Layer 7 of a small transformer language model trained on English Wikipedia (16 layers, counted from 0, width 64).
A neuron's activation on a vector x is SiLU(gate . x) times (in . x), where the dot is the dot product.

Input weights of the MLP neurons that the questions are about. A number n stands for (n - 128) times 0.014.
n19 gate: 154, 133, 160, 165, 118, 161, 77, 159, 96, 163, 131, 134, 133, 171, 204, 174, 79, 165, 112, 79, 105, 84, 127, 134, 121, 113, 152, 154, 163, 106, 140, 138, 79, 154, 159, 107, 114, 99, 115, 131, 157, 101, 126, 170, 161, 140, 136, 159, 94, 170, 89, 113, 155, 121, 117, 147, 129, 117, 96, 153, 124, 167, 132, 124
n24 gate: 147, 108, 149, 127, 62, 186, 124, 137, 115, 151, 93, 115, 152, 175, 116, 139, 128, 140, 152, 142, 127, 164, 125, 143, 88, 160, 136, 145, 107, 160, 129, 121, 75, 131, 128, 167, 99, 159, 68, 117, 140, 91, 156, 127, 181, 123, 148, 140, 128, 109, 196, 124, 135, 132, 130, 120, 148, 128, 101, 67, 117, 175, 166, 131
n25 gate: 133, 88, 126, 157, 127, 168, 123, 77, 129, 119, 126, 143, 83, 127, 131, 139, 174, 109, 170, 186, 161, 122, 98, 130, 109, 112, 98, 53, 133, 137, 124, 209, 139, 157, 128, 67, 150, 144, 125, 153, 167, 172, 142, 143, 62, 133, 160, 105, 84, 86, 180, 125, 96, 97, 115, 137, 105, 175, 111, 140, 117, 94, 195, 100
n27 gate: 136, 152, 65, 142, 127, 193, 179, 73, 133, 160, 123, 139, 165, 163, 109, 112, 116, 113, 101, 98, 92, 146, 218, 164, 112, 117, 196, 117, 124, 213, 114, 150, 115, 102, 127, 112, 95, 126, 154, 149, 147, 158, 163, 117, 154, 146, 142, 116, 120, 119, 134, 148, 140, 166, 104, 142, 119, 58, 82, 141, 63, 148, 148, 100
n46 gate: 112, 148, 127, 210, 137, 101, 155, 118, 112, 129, 114, 91, 153, 106, 175, 145, 146, 112, 121, 68, 172, 83, 84, 145, 111, 120, 182, 116, 146, 114, 167, 108, 142, 147, 176, 139, 119, 168, 144, 169, 136, 107, 110, 110, 142, 125, 109, 125, 115, 137, 123, 151, 90, 119, 139, 130, 129, 113, 101, 115, 164, 101, 104, 101
n70 gate: 83, 132, 119, 117, 77, 141, 118, 93, 180, 140, 120, 164, 104, 125, 125, 127, 57, 106, 131, 131, 124, 124, 86, 130, 156, 130, 107, 141, 133, 150, 149, 110, 114, 114, 115, 132, 108, 106, 105, 120, 95, 69, 194, 129, 117, 97, 149, 110, 156, 144, 188, 166, 143, 124, 68, 138, 140, 108, 105, 116, 106, 166, 159, 117
n77 gate: 70, 109, 104, 125, 158, 135, 158, 128, 137, 130, 154, 98, 94, 75, 120, 147, 136, 157, 130, 125, 162, 138, 120, 192, 131, 153, 184, 81, 173, 74, 161, 152, 106, 133, 131, 149, 127, 121, 90, 75, 119, 146, 147, 87, 133, 159, 135, 129, 140, 115, 152, 104, 164, 101, 108, 104, 49, 112, 150, 157, 110, 123, 87, 129
n100 gate: 172, 130, 89, 164, 131, 141, 109, 142, 142, 131, 136, 132, 159, 110, 110, 77, 147, 148, 116, 142, 134, 141, 151, 171, 88, 76, 143, 133, 156, 157, 109, 97, 144, 184, 133, 109, 173, 135, 154, 108, 126, 80, 144, 167, 139, 161, 109, 162, 119, 199, 98, 138, 166, 112, 169, 106, 100, 132, 96, 135, 109, 115, 152, 178
n101 gate: 155, 175, 71, 120, 147, 139, 70, 139, 151, 127, 197, 120, 138, 144, 135, 189, 130, 143, 148, 106, 145, 108, 123, 135, 126, 153, 98, 139, 112, 165, 146, 102, 133, 192, 137, 124, 96, 100, 102, 132, 140, 56, 111, 152, 104, 123, 96, 125, 132, 129, 211, 91, 139, 165, 122, 100, 146, 133, 98, 126, 136, 97, 175, 148
n119 gate: 112, 185, 165, 154, 168, 142, 151, 120, 209, 115, 141, 132, 114, 126, 183, 148, 107, 111, 191, 121, 139, 158, 132, 158, 128, 124, 169, 66, 74, 200, 62, 127, 146, 75, 165, 65, 115, 103, 132, 144, 112, 84, 171, 119, 121, 112, 135, 148, 83, 124, 153, 100, 139, 150, 124, 110, 130, 116, 128, 126, 150, 156, 115, 96
n123 gate: 64, 89, 86, 119, 194, 106, 112, 163, 152, 123, 155, 179, 84, 150, 125, 138, 153, 141, 131, 124, 137, 133, 114, 155, 139, 157, 129, 107, 122, 144, 117, 125, 172, 103, 111, 134, 104, 98, 150, 119, 145, 156, 132, 173, 181, 79, 168, 195, 191, 110, 139, 127, 147, 151, 93, 112, 130, 135, 139, 119, 180, 155, 151, 123
n124 gate: 138, 120, 121, 116, 137, 120, 169, 144, 143, 153, 136, 146, 132, 114, 106, 167, 169, 123, 123, 79, 120, 116, 109, 130, 134, 156, 152, 105, 163, 171, 157, 172, 71, 159, 120, 150, 109, 109, 72, 157, 96, 112, 147, 154, 131, 128, 140, 150, 96, 128, 105, 99, 146, 137, 121, 61, 188, 144, 132, 109, 144, 147, 136, 156
n159 gate: 142, 143, 80, 132, 112, 132, 153, 96, 118, 102, 106, 139, 128, 100, 154, 132, 159, 164, 116, 144, 156, 93, 130, 109, 125, 129, 130, 96, 136, 129, 169, 93, 86, 162, 125, 111, 156, 89, 101, 135, 118, 85, 116, 107, 124, 147, 83, 119, 176, 101, 107, 97, 176, 108, 125, 93, 147, 161, 81, 149, 173, 168, 141, 222
n160 gate: 136, 152, 146, 108, 121, 173, 101, 94, 114, 142, 108, 147, 90, 145, 120, 185, 165, 139, 164, 157, 183, 116, 132, 250, 162, 145, 120, 154, 87, 177, 113, 141, 123, 74, 160, 129, 115, 91, 104, 73, 111, 128, 97, 126, 158, 210, 137, 113, 102, 170, 109, 134, 181, 172, 134, 134, 107, 91, 81, 115, 111, 168, 125, 128
n174 gate: 136, 142, 121, 123, 123, 147, 130, 122, 142, 89, 168, 134, 116, 123, 126, 121, 116, 103, 113, 178, 152, 135, 168, 186, 123, 140, 115, 125, 181, 142, 117, 152, 100, 108, 39, 116, 154, 174, 124, 115, 126, 115, 147, 108, 138, 149, 145, 127, 82, 125, 100, 171, 136, 158, 75, 98, 173, 147, 81, 165, 120, 134, 110, 144
n19 in: 154, 144, 133, 114, 142, 148, 129, 118, 151, 113, 132, 160, 136, 175, 144, 155, 115, 157, 133, 62, 122, 115, 150, 167, 165, 164, 146, 139, 94, 126, 153, 137, 101, 138, 133, 157, 138, 76, 107, 135, 166, 96, 115, 131, 189, 134, 167, 140, 160, 150, 115, 132, 101, 80, 116, 150, 132, 142, 127, 129, 91, 149, 114, 128
n24 in: 117, 122, 171, 190, 130, 128, 149, 128, 115, 126, 137, 140, 118, 123, 113, 160, 97, 146, 118, 157, 102, 153, 126, 118, 145, 125, 145, 89, 109, 123, 182, 111, 164, 163, 154, 163, 136, 100, 132, 138, 157, 135, 133, 149, 108, 138, 124, 148, 95, 118, 175, 158, 158, 142, 134, 150, 155, 93, 167, 127, 52, 91, 164, 83
n25 in: 141, 99, 103, 102, 171, 96, 106, 123, 133, 143, 171, 120, 109, 168, 81, 128, 123, 103, 113, 138, 174, 45, 120, 110, 187, 98, 124, 106, 136, 135, 148, 110, 116, 88, 149, 115, 156, 97, 120, 138, 160, 137, 116, 153, 108, 121, 111, 83, 109, 99, 114, 112, 147, 182, 82, 94, 133, 147, 91, 134, 131, 143, 160, 110
n27 in: 120, 105, 87, 116, 109, 185, 137, 154, 160, 79, 151, 178, 96, 115, 151, 114, 162, 164, 128, 126, 111, 127, 142, 95, 199, 114, 139, 80, 115, 166, 127, 108, 146, 82, 104, 136, 138, 121, 141, 150, 145, 114, 140, 90, 106, 163, 126, 152, 160, 124, 100, 96, 137, 110, 131, 135, 104, 128, 97, 141, 126, 88, 171, 162
n46 in: 111, 149, 129, 112, 111, 136, 98, 121, 146, 132, 174, 149, 155, 95, 129, 167, 119, 96, 105, 129, 154, 100, 169, 128, 105, 173, 124, 123, 149, 158, 111, 114, 136, 122, 115, 88, 109, 132, 94, 121, 168, 106, 128, 97, 114, 98, 133, 156, 172, 140, 175, 169, 106, 151, 160, 62, 123, 97, 86, 121, 127, 124, 88, 183
n70 in: 95, 60, 133, 137, 114, 138, 124, 104, 122, 140, 131, 100, 103, 127, 161, 115, 123, 132, 130, 140, 127, 128, 171, 127, 112, 116, 90, 153, 152, 92, 117, 159, 121, 151, 67, 143, 156, 151, 120, 139, 104, 92, 126, 118, 129, 115, 144, 121, 109, 122, 99, 135, 127, 137, 146, 130, 123, 163, 79, 93, 130, 103, 133, 103
n77 in: 163, 140, 112, 112, 92, 111, 136, 102, 184, 94, 132, 116, 116, 151, 159, 133, 165, 159, 123, 167, 153, 116, 149, 89, 163, 121, 93, 119, 72, 104, 93, 143, 152, 107, 148, 156, 88, 102, 141, 164, 160, 141, 103, 134, 91, 116, 122, 107, 141, 110, 137, 81, 81, 117, 108, 150, 135, 124, 135, 64, 130, 76, 151, 93
n100 in: 151, 151, 91, 142, 131, 131, 117, 164, 132, 79, 156, 142, 96, 139, 125, 101, 156, 87, 112, 134, 87, 117, 172, 140, 109, 90, 172, 101, 138, 99, 163, 136, 138, 98, 163, 185, 157, 100, 207, 152, 146, 133, 104, 156, 160, 114, 151, 136, 109, 141, 151, 132, 140, 113, 142, 82, 158, 111, 132, 140, 132, 92, 89, 138
n101 in: 199, 114, 138, 98, 126, 145, 139, 112, 83, 120, 135, 144, 123, 32, 154, 112, 124, 117, 113, 100, 108, 117, 99, 151, 176, 140, 130, 103, 139, 102, 138, 146, 119, 120, 148, 126, 126, 132, 149, 116, 144, 88, 133, 140, 174, 127, 140, 136, 125, 129, 152, 130, 117, 144, 150, 106, 131, 121, 111, 105, 49, 63, 132, 115
n119 in: 123, 117, 124, 153, 88, 157, 110, 129, 118, 139, 75, 117, 106, 143, 99, 73, 130, 148, 103, 153, 67, 119, 120, 163, 98, 109, 205, 100, 151, 155, 118, 115, 161, 160, 160, 125, 84, 153, 155, 150, 161, 110, 150, 158, 147, 173, 126, 103, 165, 106, 188, 111, 149, 181, 138, 156, 130, 153, 176, 113, 124, 142, 163, 139
n123 in: 74, 144, 105, 109, 125, 139, 127, 139, 94, 144, 115, 89, 122, 105, 89, 98, 123, 146, 143, 95, 124, 144, 140, 128, 127, 100, 93, 131, 121, 131, 123, 79, 93, 89, 126, 123, 77, 119, 148, 126, 133, 90, 169, 90, 103, 111, 128, 78, 156, 163, 127, 116, 135, 156, 115, 79, 84, 158, 99, 147, 110, 92, 121, 103
n124 in: 163, 142, 152, 92, 122, 168, 130, 158, 150, 103, 147, 99, 124, 116, 169, 131, 101, 117, 148, 127, 131, 134, 130, 145, 140, 153, 133, 117, 121, 103, 125, 95, 83, 172, 123, 144, 96, 111, 153, 137, 141, 135, 131, 140, 150, 130, 151, 140, 108, 148, 144, 139, 152, 97, 102, 180, 65, 92, 84, 121, 147, 115, 187, 126
n159 in: 127, 147, 128, 86, 167, 139, 135, 124, 120, 84, 95, 177, 95, 117, 126, 156, 177, 96, 131, 164, 142, 127, 112, 139, 132, 88, 139, 137, 153, 170, 119, 117, 101, 115, 152, 172, 152, 120, 102, 154, 123, 136, 125, 83, 115, 146, 172, 184, 131, 107, 118, 176, 139, 128, 109, 110, 123, 53, 94, 155, 99, 165, 132, 180
n160 in: 132, 107, 137, 120, 99, 113, 131, 99, 113, 107, 172, 122, 85, 83, 115, 136, 30, 110, 91, 151, 102, 143, 87, 107, 164, 119, 123, 121, 82, 121, 97, 143, 83, 105, 155, 142, 148, 67, 137, 185, 138, 154, 121, 146, 172, 128, 136, 186, 131, 103, 125, 173, 135, 152, 96, 134, 96, 120, 164, 128, 158, 83, 106, 159
n174 in: 55, 96, 100, 129, 118, 165, 138, 179, 145, 133, 133, 96, 124, 123, 109, 112, 100, 162, 106, 141, 107, 159, 115, 122, 180, 169, 140, 130, 132, 120, 161, 167, 114, 93, 169, 141, 147, 94, 173, 143, 124, 138, 131, 153, 118, 115, 147, 113, 98, 116, 119, 147, 153, 171, 96, 143, 150, 175, 129, 119, 141, 134, 128, 112

Each question shows a token from some text and the vector x that enters the MLP there. A number n stands for (n - 128) times 0.012.

")\n": 147, 131, 127, 112, 153, 160, 113, 156, 117, 122, 163, 110, 166, 117, 138, 108, 89, 156, 87, 140, 148, 128, 181, 121, 119, 133, 133, 110, 136, 116, 108, 171, 163, 105, 177, 190, 96, 143, 121, 147, 81, 156, 125, 134, 145, 123, 114, 138, 164, 172, 117, 121, 108, 101, 139, 127, 145, 145, 140, 114, 144, 107, 112, 93
Which of these neurons fires most? n159

" to": 116, 134, 135, 124, 119, 108, 124, 114, 135, 137, 112, 109, 130, 156, 95, 126, 70, 139, 114, 111, 170, 137, 168, 84, 159, 116, 110, 117, 160, 170, 124, 150, 193, 137, 160, 100, 107, 173, 125, 135, 113, 147, 150, 109, 132, 183, 138, 99, 159, 138, 93, 149, 122, 93, 112, 125, 126, 168, 171, 122, 130, 167, 122, 159
Which of these neurons fires most? n101

"at": 141, 134, 108, 160, 160, 63, 110, 193, 112, 135, 102, 139, 132, 143, 94, 178, 100, 111, 107, 159, 95, 141, 146, 116, 158, 139, 110, 99, 125, 122, 127, 159, 90, 149, 139, 160, 64, 148, 161, 139, 129, 115, 102, 93, 139, 130, 126, 120, 139, 129, 87, 134, 128, 97, 136, 105, 116, 132, 93, 140, 93, 160, 87, 142
The three highest activations, in order: n19, n119, n70

",": 120, 180, 144, 112, 118, 93, 120, 138, 145, 130, 125, 114, 152, 98, 84, 117, 114, 153, 108, 129, 198, 149, 174, 109, 130, 112, 76, 95, 137, 182, 142, 132, 140, 108, 164, 143, 132, 161, 109, 138, 123, 131, 111, 131, 117, 148, 129, 126, 113, 164, 134, 105, 137, 96, 120, 133, 121, 181, 164, 120, 149, 143, 96, 119
The most active neuron and its activation: n70, at about 0.22

" act": 157, 147, 148, 141, 132, 147, 119, 181, 123, 87, 131, 137, 143, 123, 85, 164, 67, 113, 83, 174, 166, 116, 161, 110, 110, 99, 150, 86, 134, 164, 157, 138, 142, 115, 146, 120, 117, 174, 153, 141, 132, 159, 109, 92, 152, 132, 135, 119, 131, 117, 139, 124, 122, 120, 132, 165, 124, 163, 149, 89, 138, 137, 112, 149
The most active neuron and its activation: n70, at about 0.35

"B": 135, 145, 142, 128, 153, 82, 166, 86, 127, 122, 163, 111, 115, 62, 148, 155, 155, 96, 68, 123, 106, 119, 152, 91, 112, 124, 105, 125, 147, 127, 138, 149, 165, 88, 143, 138, 99, 155, 125, 75, 136, 131, 141, 125, 154, 130, 132, 117, 136, 139, 93, 156, 91, 141, 150, 163, 109, 129, 164, 128, 98, 131, 111, 130
Which of these neurons fires most? n46

" ": 144, 147, 159, 134, 130, 154, 173, 150, 138, 124, 114, 129, 154, 71, 59, 117, 87, 135, 120, 124, 180, 142, 167, 92, 168, 125, 147, 90, 145, 150, 106, 132, 122, 112, 138, 165, 101, 154, 130, 99, 88, 116, 126, 118, 138, 162, 136, 129, 145, 141, 120, 126, 130, 120, 178, 122, 136, 150, 172, 105, 125, 97, 116, 104
Which of these neurons fires most? n25

"b": 153, 111, 156, 124, 145, 108, 136, 136, 104, 142, 124, 140, 137, 80, 115, 168, 109, 127, 94, 111, 149, 157, 115, 94, 176, 135, 105, 167, 142, 144, 126, 155, 163, 109, 151, 150, 95, 127, 115, 87, 169, 102, 130, 116, 207, 159, 135, 123, 129, 129, 117, 127, 136, 125, 117, 122, 147, 117, 155, 129, 66, 181, 115, 133
The three highest activations, in order: n19, n160, n24

" Pat": 145, 132, 112, 136, 132, 48, 142, 182, 128, 132, 104, 88, 130, 111, 116, 153, 101, 84, 85, 147, 131, 133, 123, 107, 189, 143, 109, 111, 137, 125, 104, 113, 114, 136, 140, 137, 83, 174, 101, 126, 102, 147, 117, 92, 172, 154, 128, 145, 126, 141, 82, 139, 156, 122, 111, 149, 121, 179, 131, 126, 146, 144, 97, 110
The most active neuron and its activation: n100, at about 0.35

"f": 131, 117, 109, 146, 131, 111, 140, 127, 142, 96, 112, 168, 143, 138, 117, 139, 129, 124, 109, 125, 143, 155, 124, 72, 135, 143, 118, 81, 162, 143, 132, 165, 200, 92, 137, 122, 87, 97, 108, 112, 119, 105, 161, 74, 177, 153, 151, 127, 140, 136, 157, 146, 119, 117, 147, 138, 125, 202, 107, 125, 119, 151, 157, 116
Which two neurons fire most, strongest first? n119, n27

" in": 131, 173, 135, 121, 133, 48, 142, 111, 155, 131, 135, 138, 151, 137, 96, 142, 105, 109, 140, 132, 150, 169, 173, 99, 136, 136, 103, 122, 136, 125, 120, 133, 158, 129, 166, 147, 127, 139, 148, 100, 85, 130, 122, 100, 151, 172, 112, 102, 145, 149, 72, 138, 130, 63, 126, 119, 112, 171, 128, 149, 160, 164, 126, 127
The three highest activations, in order: n101, n24, n27

"s": 119, 141, 140, 93, 110, 74, 99, 180, 101, 121, 137, 110, 115, 122, 91, 115, 76, 136, 138, 129, 119, 172, 175, 89, 137, 103, 136, 89, 146, 173, 166, 134, 174, 94, 148, 140, 119, 153, 123, 118, 123, 108, 113, 129, 122, 104, 148, 121, 109, 144, 133, 90, 111, 127, 137, 145, 131, 173, 151, 126, 125, 142, 128, 167
Which of these neurons fires most? n159

"1": 142, 119, 137, 91, 127, 98, 86, 142, 133, 103, 155, 101, 114, 142, 81, 144, 127, 120, 73, 128, 139, 157, 178, 120, 123, 114, 121, 74, 139, 124, 149, 165, 152, 107, 170, 144, 119, 157, 120, 131, 118, 109, 92, 138, 144, 116, 127, 102, 130, 124, 101, 127, 128, 74, 112, 124, 116, 141, 115, 124, 69, 111, 181, 115
Which of these neurons fires most? n25

" |\n": 142, 130, 126, 95, 129, 157, 119, 146, 146, 103, 178, 90, 142, 135, 122, 117, 104, 157, 100, 138, 176, 130, 164, 90, 126, 104, 106, 95, 153, 113, 114, 156, 160, 143, 176, 189, 142, 151, 101, 150, 99, 142, 131, 128, 119, 69, 118, 114, 128, 182, 135, 123, 124, 88, 139, 136, 143, 166, 129, 146, 113, 123, 133, 127
The three highest activations, in order: n100, n119, n159

"H": 149, 184, 149, 135, 162, 103, 124, 81, 107, 111, 146, 120, 131, 77, 128, 117, 147, 79, 102, 135, 107, 137, 152, 59, 124, 124, 154, 121, 137, 139, 161, 165, 141, 99, 160, 149, 100, 151, 98, 126, 112, 86, 98, 109, 161, 133, 136, 114, 126, 117, 116, 160, 111, 156, 151, 118, 118, 142, 160, 133, 113, 159, 95, 105
Which of these neurons fires most? n46

"ont": 137, 117, 115, 116, 134, 132, 106, 129, 145, 101, 141, 127, 120, 132, 40, 163, 115, 113, 113, 167, 114, 124, 120, 100, 172, 112, 103, 81, 173, 156, 176, 107, 150, 125, 132, 132, 81, 127, 126, 131, 144, 111, 122, 113, 180, 145, 153, 113, 132, 156, 92, 105, 149, 122, 127, 99, 133, 172, 112, 87, 124, 176, 101, 114
Which two neurons fire most, strongest first? n123, n174

"il": 122, 124, 155, 145, 137, 86, 93, 120, 123, 115, 132, 107, 118, 144, 64, 157, 122, 160, 105, 136, 104, 132, 119, 123, 115, 93, 120, 146, 131, 132, 134, 126, 138, 143, 159, 149, 95, 159, 99, 124, 171, 122, 134, 133, 153, 79, 126, 85, 96, 141, 142, 130, 118, 110, 131, 114, 120, 174, 156, 109, 128, 196, 144, 34
Which of these neurons fires most? n24

"od": 145, 141, 133, 103, 98, 132, 103, 148, 128, 133, 112, 117, 126, 118, 122, 113, 94, 112, 102, 142, 112, 119, 126, 119, 164, 140, 120, 67, 118, 135, 54, 153, 202, 122, 87, 96, 96, 196, 148, 144, 164, 169, 164, 140, 125, 171, 105, 94, 92, 129, 102, 140, 122, 143, 151, 123, 122, 119, 150, 129, 121, 142, 105, 153
The three highest activations, in order: n119, n19, n27

"ing": 152, 134, 104, 113, 126, 28, 142, 132, 106, 119, 123, 84, 128, 107, 113, 148, 122, 103, 114, 140, 89, 129, 186, 122, 165, 114, 148, 108, 110, 157, 109, 127, 150, 75, 125, 158, 107, 129, 135, 91, 115, 112, 135, 137, 151, 117, 129, 135, 105, 112, 78, 132, 125, 107, 128, 164, 114, 155, 136, 131, 133, 135, 132, 155
Which of these neurons fires most? n46

" M": 136, 161, 124, 92, 157, 133, 99, 168, 138, 132, 111, 139, 134, 94, 101, 110, 98, 68, 95, 144, 126, 121, 150, 89, 146, 117, 136, 89, 156, 121, 125, 118, 148, 109, 151, 176, 118, 173, 96, 86, 100, 135, 100, 122, 191, 115, 138, 105, 139, 132, 115, 160, 113, 129, 154, 121, 142, 193, 102, 126, 158, 136, 135, 105
Which of these neurons fires most? n77

" C": 143, 131, 136, 86, 143, 140, 136, 137, 112, 95, 131, 139, 148, 109, 108, 140, 126, 92, 91, 143, 100, 113, 130, 53, 131, 146, 130, 108, 113, 130, 101, 138, 130, 127, 153, 140, 116, 160, 121, 105, 56, 117, 81, 102, 191, 145, 123, 112, 143, 166, 120, 149, 139, 90, 145, 125, 117, 185, 119, 131, 118, 136, 124, 109
Which two neurons fire most, strongest first? n119, n25

".": 120, 179, 132, 114, 172, 122, 103, 129, 148, 121, 137, 85, 160, 83, 85, 102, 103, 162, 103, 127, 180, 137, 162, 97, 135, 135, 81, 127, 176, 140, 138, 142, 131, 92, 140, 135, 124, 156, 96, 113, 81, 144, 123, 108, 112, 178, 130, 117, 136, 139, 170, 112, 110, 133, 148, 131, 118, 144, 138, 123, 155, 120, 81, 146
The most active neuron and its activation: n24, at about 0.44

"per": 137, 118, 126, 71, 114, 74, 100, 124, 148, 115, 130, 94, 155, 64, 110, 137, 128, 164, 85, 125, 64, 107, 120, 120, 145, 118, 127, 77, 119, 133, 139, 115, 128, 102, 130, 145, 150, 148, 108, 118, 142, 95, 148, 105, 142, 109, 98, 124, 128, 165, 84, 153, 131, 125, 117, 117, 164, 93, 120, 155, 106, 129, 142, 132
The three highest activations, in order: n159, n119, n100

"p": 146, 163, 146, 87, 124, 102, 116, 146, 101, 136, 112, 162, 149, 56, 116, 130, 90, 181, 113, 181, 145, 119, 115, 94, 144, 91, 104, 119, 130, 130, 136, 133, 114, 95, 144, 153, 73, 127, 107, 114, 164, 126, 139, 115, 143, 125, 137, 91, 119, 138, 135, 162, 139, 156, 96, 132, 128, 106, 102, 129, 98, 163, 96, 104
The most active neuron and its activation: n160, at about 1.1

" F": 144, 131, 102, 118, 137, 158, 114, 142, 147, 112, 116, 123, 159, 97, 138, 95, 120, 78, 108, 114, 128, 120, 156, 65, 140, 144, 140, 83, 133, 137, 94, 154, 170, 107, 168, 133, 109, 161, 118, 138, 104, 116, 118, 96, 185, 119, 127, 105, 155, 153, 115, 166, 100, 126, 143, 142, 119, 200, 121, 122, 130, 131, 142, 148
The three highest activations, in order: n46, n27, n24

" Wh": 125, 157, 133, 114, 130, 123, 72, 158, 148, 117, 107, 106, 126, 119, 153, 114, 125, 66, 81, 129, 141, 125, 134, 66, 139, 115, 151, 80, 122, 150, 138, 124, 146, 115, 153, 124, 124, 135, 125, 163, 94, 156, 117, 107, 144, 170, 122, 83, 135, 144, 107, 182, 118, 126, 114, 117, 142, 203, 141, 166, 120, 114, 152, 146
The three highest activations, in order: n25, n174, n19

"V": 81, 146, 127, 122, 165, 123, 111, 162, 144, 115, 93, 136, 163, 100, 123, 129, 115, 70, 94, 114, 130, 99, 164, 66, 133, 106, 131, 104, 104, 130, 87, 123, 121, 102, 154, 136, 109, 108, 118, 133, 123, 143, 77, 151, 178, 120, 120, 89, 124, 122, 100, 131, 92, 113, 130, 149, 146, 161, 124, 114, 109, 130, 162, 135
Which of these neurons fires most? n24

"199": 120, 116, 160, 151, 136, 100, 136, 154, 120, 113, 131, 149, 141, 157, 91, 151, 109, 134, 104, 135, 174, 147, 170, 95, 153, 108, 136, 101, 137, 135, 85, 141, 111, 114, 137, 127, 97, 134, 119, 91, 120, 115, 84, 79, 162, 52, 140, 139, 111, 142, 116, 106, 120, 142, 153, 128, 97, 192, 176, 95, 93, 146, 150, 106
Which of these neurons fires most? n159

" the": 164, 120, 106, 127, 152, 102, 65, 123, 147, 111, 117, 121, 138, 111, 108, 109, 81, 93, 90, 131, 165, 141, 190, 100, 143, 142, 130, 102, 127, 177, 110, 111, 144, 111, 171, 146, 123, 157, 115, 116, 89, 133, 132, 121, 152, 155, 119, 75, 139, 127, 126, 131, 128, 88, 116, 118, 128, 134, 120, 136, 117, 111, 116, 132
Which of these neurons fires most? n100

" Ch": 138, 160, 115, 107, 133, 143, 118, 149, 91, 113, 115, 114, 133, 88, 138, 132, 91, 95, 70, 123, 125, 119, 140, 93, 152, 131, 117, 83, 126, 117, 129, 111, 144, 119, 172, 139, 100, 165, 136, 132, 115, 156, 63, 111, 168, 133, 133, 109, 157, 148, 131, 181, 83, 118, 149, 119, 146, 195, 116, 127, 143, 138, 122, 144
Which of these neurons fires most? n46

" as": 122, 157, 107, 117, 105, 142, 92, 89, 148, 124, 130, 124, 160, 141, 95, 143, 76, 154, 110, 137, 171, 159, 173, 83, 151, 119, 122, 98, 147, 135, 152, 144, 143, 83, 136, 114, 114, 140, 146, 86, 97, 156, 114, 96, 110, 148, 137, 131, 142, 148, 127, 115, 129, 77, 137, 124, 152, 171, 158, 131, 147, 173, 113, 121
Which two neurons fire most, strongest first? n101, n124

"ience": 119, 141, 146, 84, 167, 104, 95, 129, 132, 100, 142, 94, 116, 151, 67, 128, 100, 143, 120, 193, 89, 131, 156, 119, 98, 89, 129, 70, 133, 131, 137, 124, 139, 101, 139, 171, 119, 151, 164, 105, 155, 122, 126, 139, 115, 105, 134, 105, 93, 147, 118, 114, 135, 76, 89, 140, 126, 154, 162, 128, 106, 141, 138, 154
Which of these neurons fires most? n25

" int": 127, 138, 131, 116, 143, 144, 137, 155, 147, 87, 100, 149, 123, 128, 82, 160, 70, 125, 102, 155, 145, 136, 124, 60, 149, 126, 115, 71, 179, 150, 135, 125, 133, 145, 136, 139, 118, 134, 124, 144, 111, 121, 117, 106, 186, 150, 127, 114, 118, 134, 126, 169, 121, 101, 124, 160, 126, 163, 148, 93, 133, 150, 78, 144
Which of these neurons fires most? n174

"ol": 124, 157, 152, 161, 134, 71, 129, 121, 119, 87, 143, 105, 107, 116, 87, 141, 124, 144, 128, 123, 123, 160, 118, 77, 102, 108, 117, 117, 133, 98, 88, 127, 157, 126, 114, 144, 149, 155, 109, 123, 151, 104, 114, 149, 158, 103, 142, 95, 129, 163, 95, 150, 137, 140, 129, 165, 186, 149, 109, 143, 132, 144, 110, 47
Which of these neurons fires most? n27

"}": 120, 168, 121, 117, 124, 68, 139, 129, 70, 101, 171, 108, 139, 102, 97, 119, 145, 113, 117, 158, 83, 159, 160, 98, 128, 118, 87, 119, 168, 131, 148, 131, 149, 115, 153, 175, 104, 121, 107, 123, 113, 85, 142, 131, 129, 118, 157, 97, 126, 105, 126, 136, 140, 114, 187, 148, 111, 164, 150, 149, 132, 118, 123, 86
The most active neuron and its activation: n19, at about 0.29

"er": 102, 111, 128, 151, 136, 66, 113, 118, 98, 107, 106, 132, 155, 126, 72, 141, 109, 152, 115, 146, 109, 140, 142, 99, 120, 95, 97, 97, 151, 149, 169, 131, 111, 86, 135, 162, 130, 140, 141, 148, 168, 145, 112, 88, 183, 98, 171, 145, 136, 145, 160, 110, 116, 155, 117, 158, 140, 138, 137, 106, 120, 177, 163, 115
Which two neurons fire most, strongest first? n24, n123

"ic": 118, 119, 126, 100, 109, 34, 93, 142, 135, 105, 142, 118, 126, 150, 73, 119, 110, 124, 128, 137, 120, 157, 152, 82, 89, 137, 117, 112, 135, 136, 113, 101, 168, 92, 147, 136, 123, 156, 145, 99, 171, 110, 114, 137, 112, 69, 126, 113, 97, 134, 110, 119, 116, 88, 145, 150, 111, 139, 107, 93, 120, 172, 104, 101
The most active neuron and its activation: n101, at about 0.44

"8": 123, 146, 150, 90, 121, 107, 91, 149, 122, 98, 165, 113, 130, 153, 86, 140, 132, 134, 71, 142, 135, 140, 170, 126, 133, 96, 125, 73, 180, 146, 140, 158, 158, 140, 138, 152, 142, 155, 110, 129, 113, 117, 90, 128, 131, 76, 145, 134, 144, 124, 79, 154, 127, 92, 118, 131, 111, 151, 146, 151, 86, 114, 151, 77
The three highest activations, in order: n25, n100, n119

" sy": 130, 131, 128, 99, 165, 143, 108, 140, 152, 95, 137, 127, 131, 116, 114, 153, 78, 121, 102, 105, 142, 119, 125, 73, 155, 139, 110, 114, 167, 111, 107, 63, 174, 120, 124, 148, 100, 175, 112, 94, 87, 111, 119, 66, 154, 141, 110, 96, 120, 121, 152, 129, 156, 100, 138, 135, 140, 136, 127, 149, 125, 147, 113, 78
Which of these neurons fires most? n160

"k": 139, 168, 146, 154, 122, 121, 166, 145, 183, 115, 79, 95, 142, 117, 98, 158, 108, 94, 95, 170, 87, 113, 140, 121, 146, 93, 96, 129, 131, 141, 159, 113, 159, 144, 93, 152, 126, 116, 86, 106, 94, 150, 105, 135, 153, 77, 139, 116, 108, 160, 98, 108, 117, 119, 103, 113, 148, 164, 109, 122, 131, 127, 149, 81
The most active neuron and its activation: n70, at about 0.41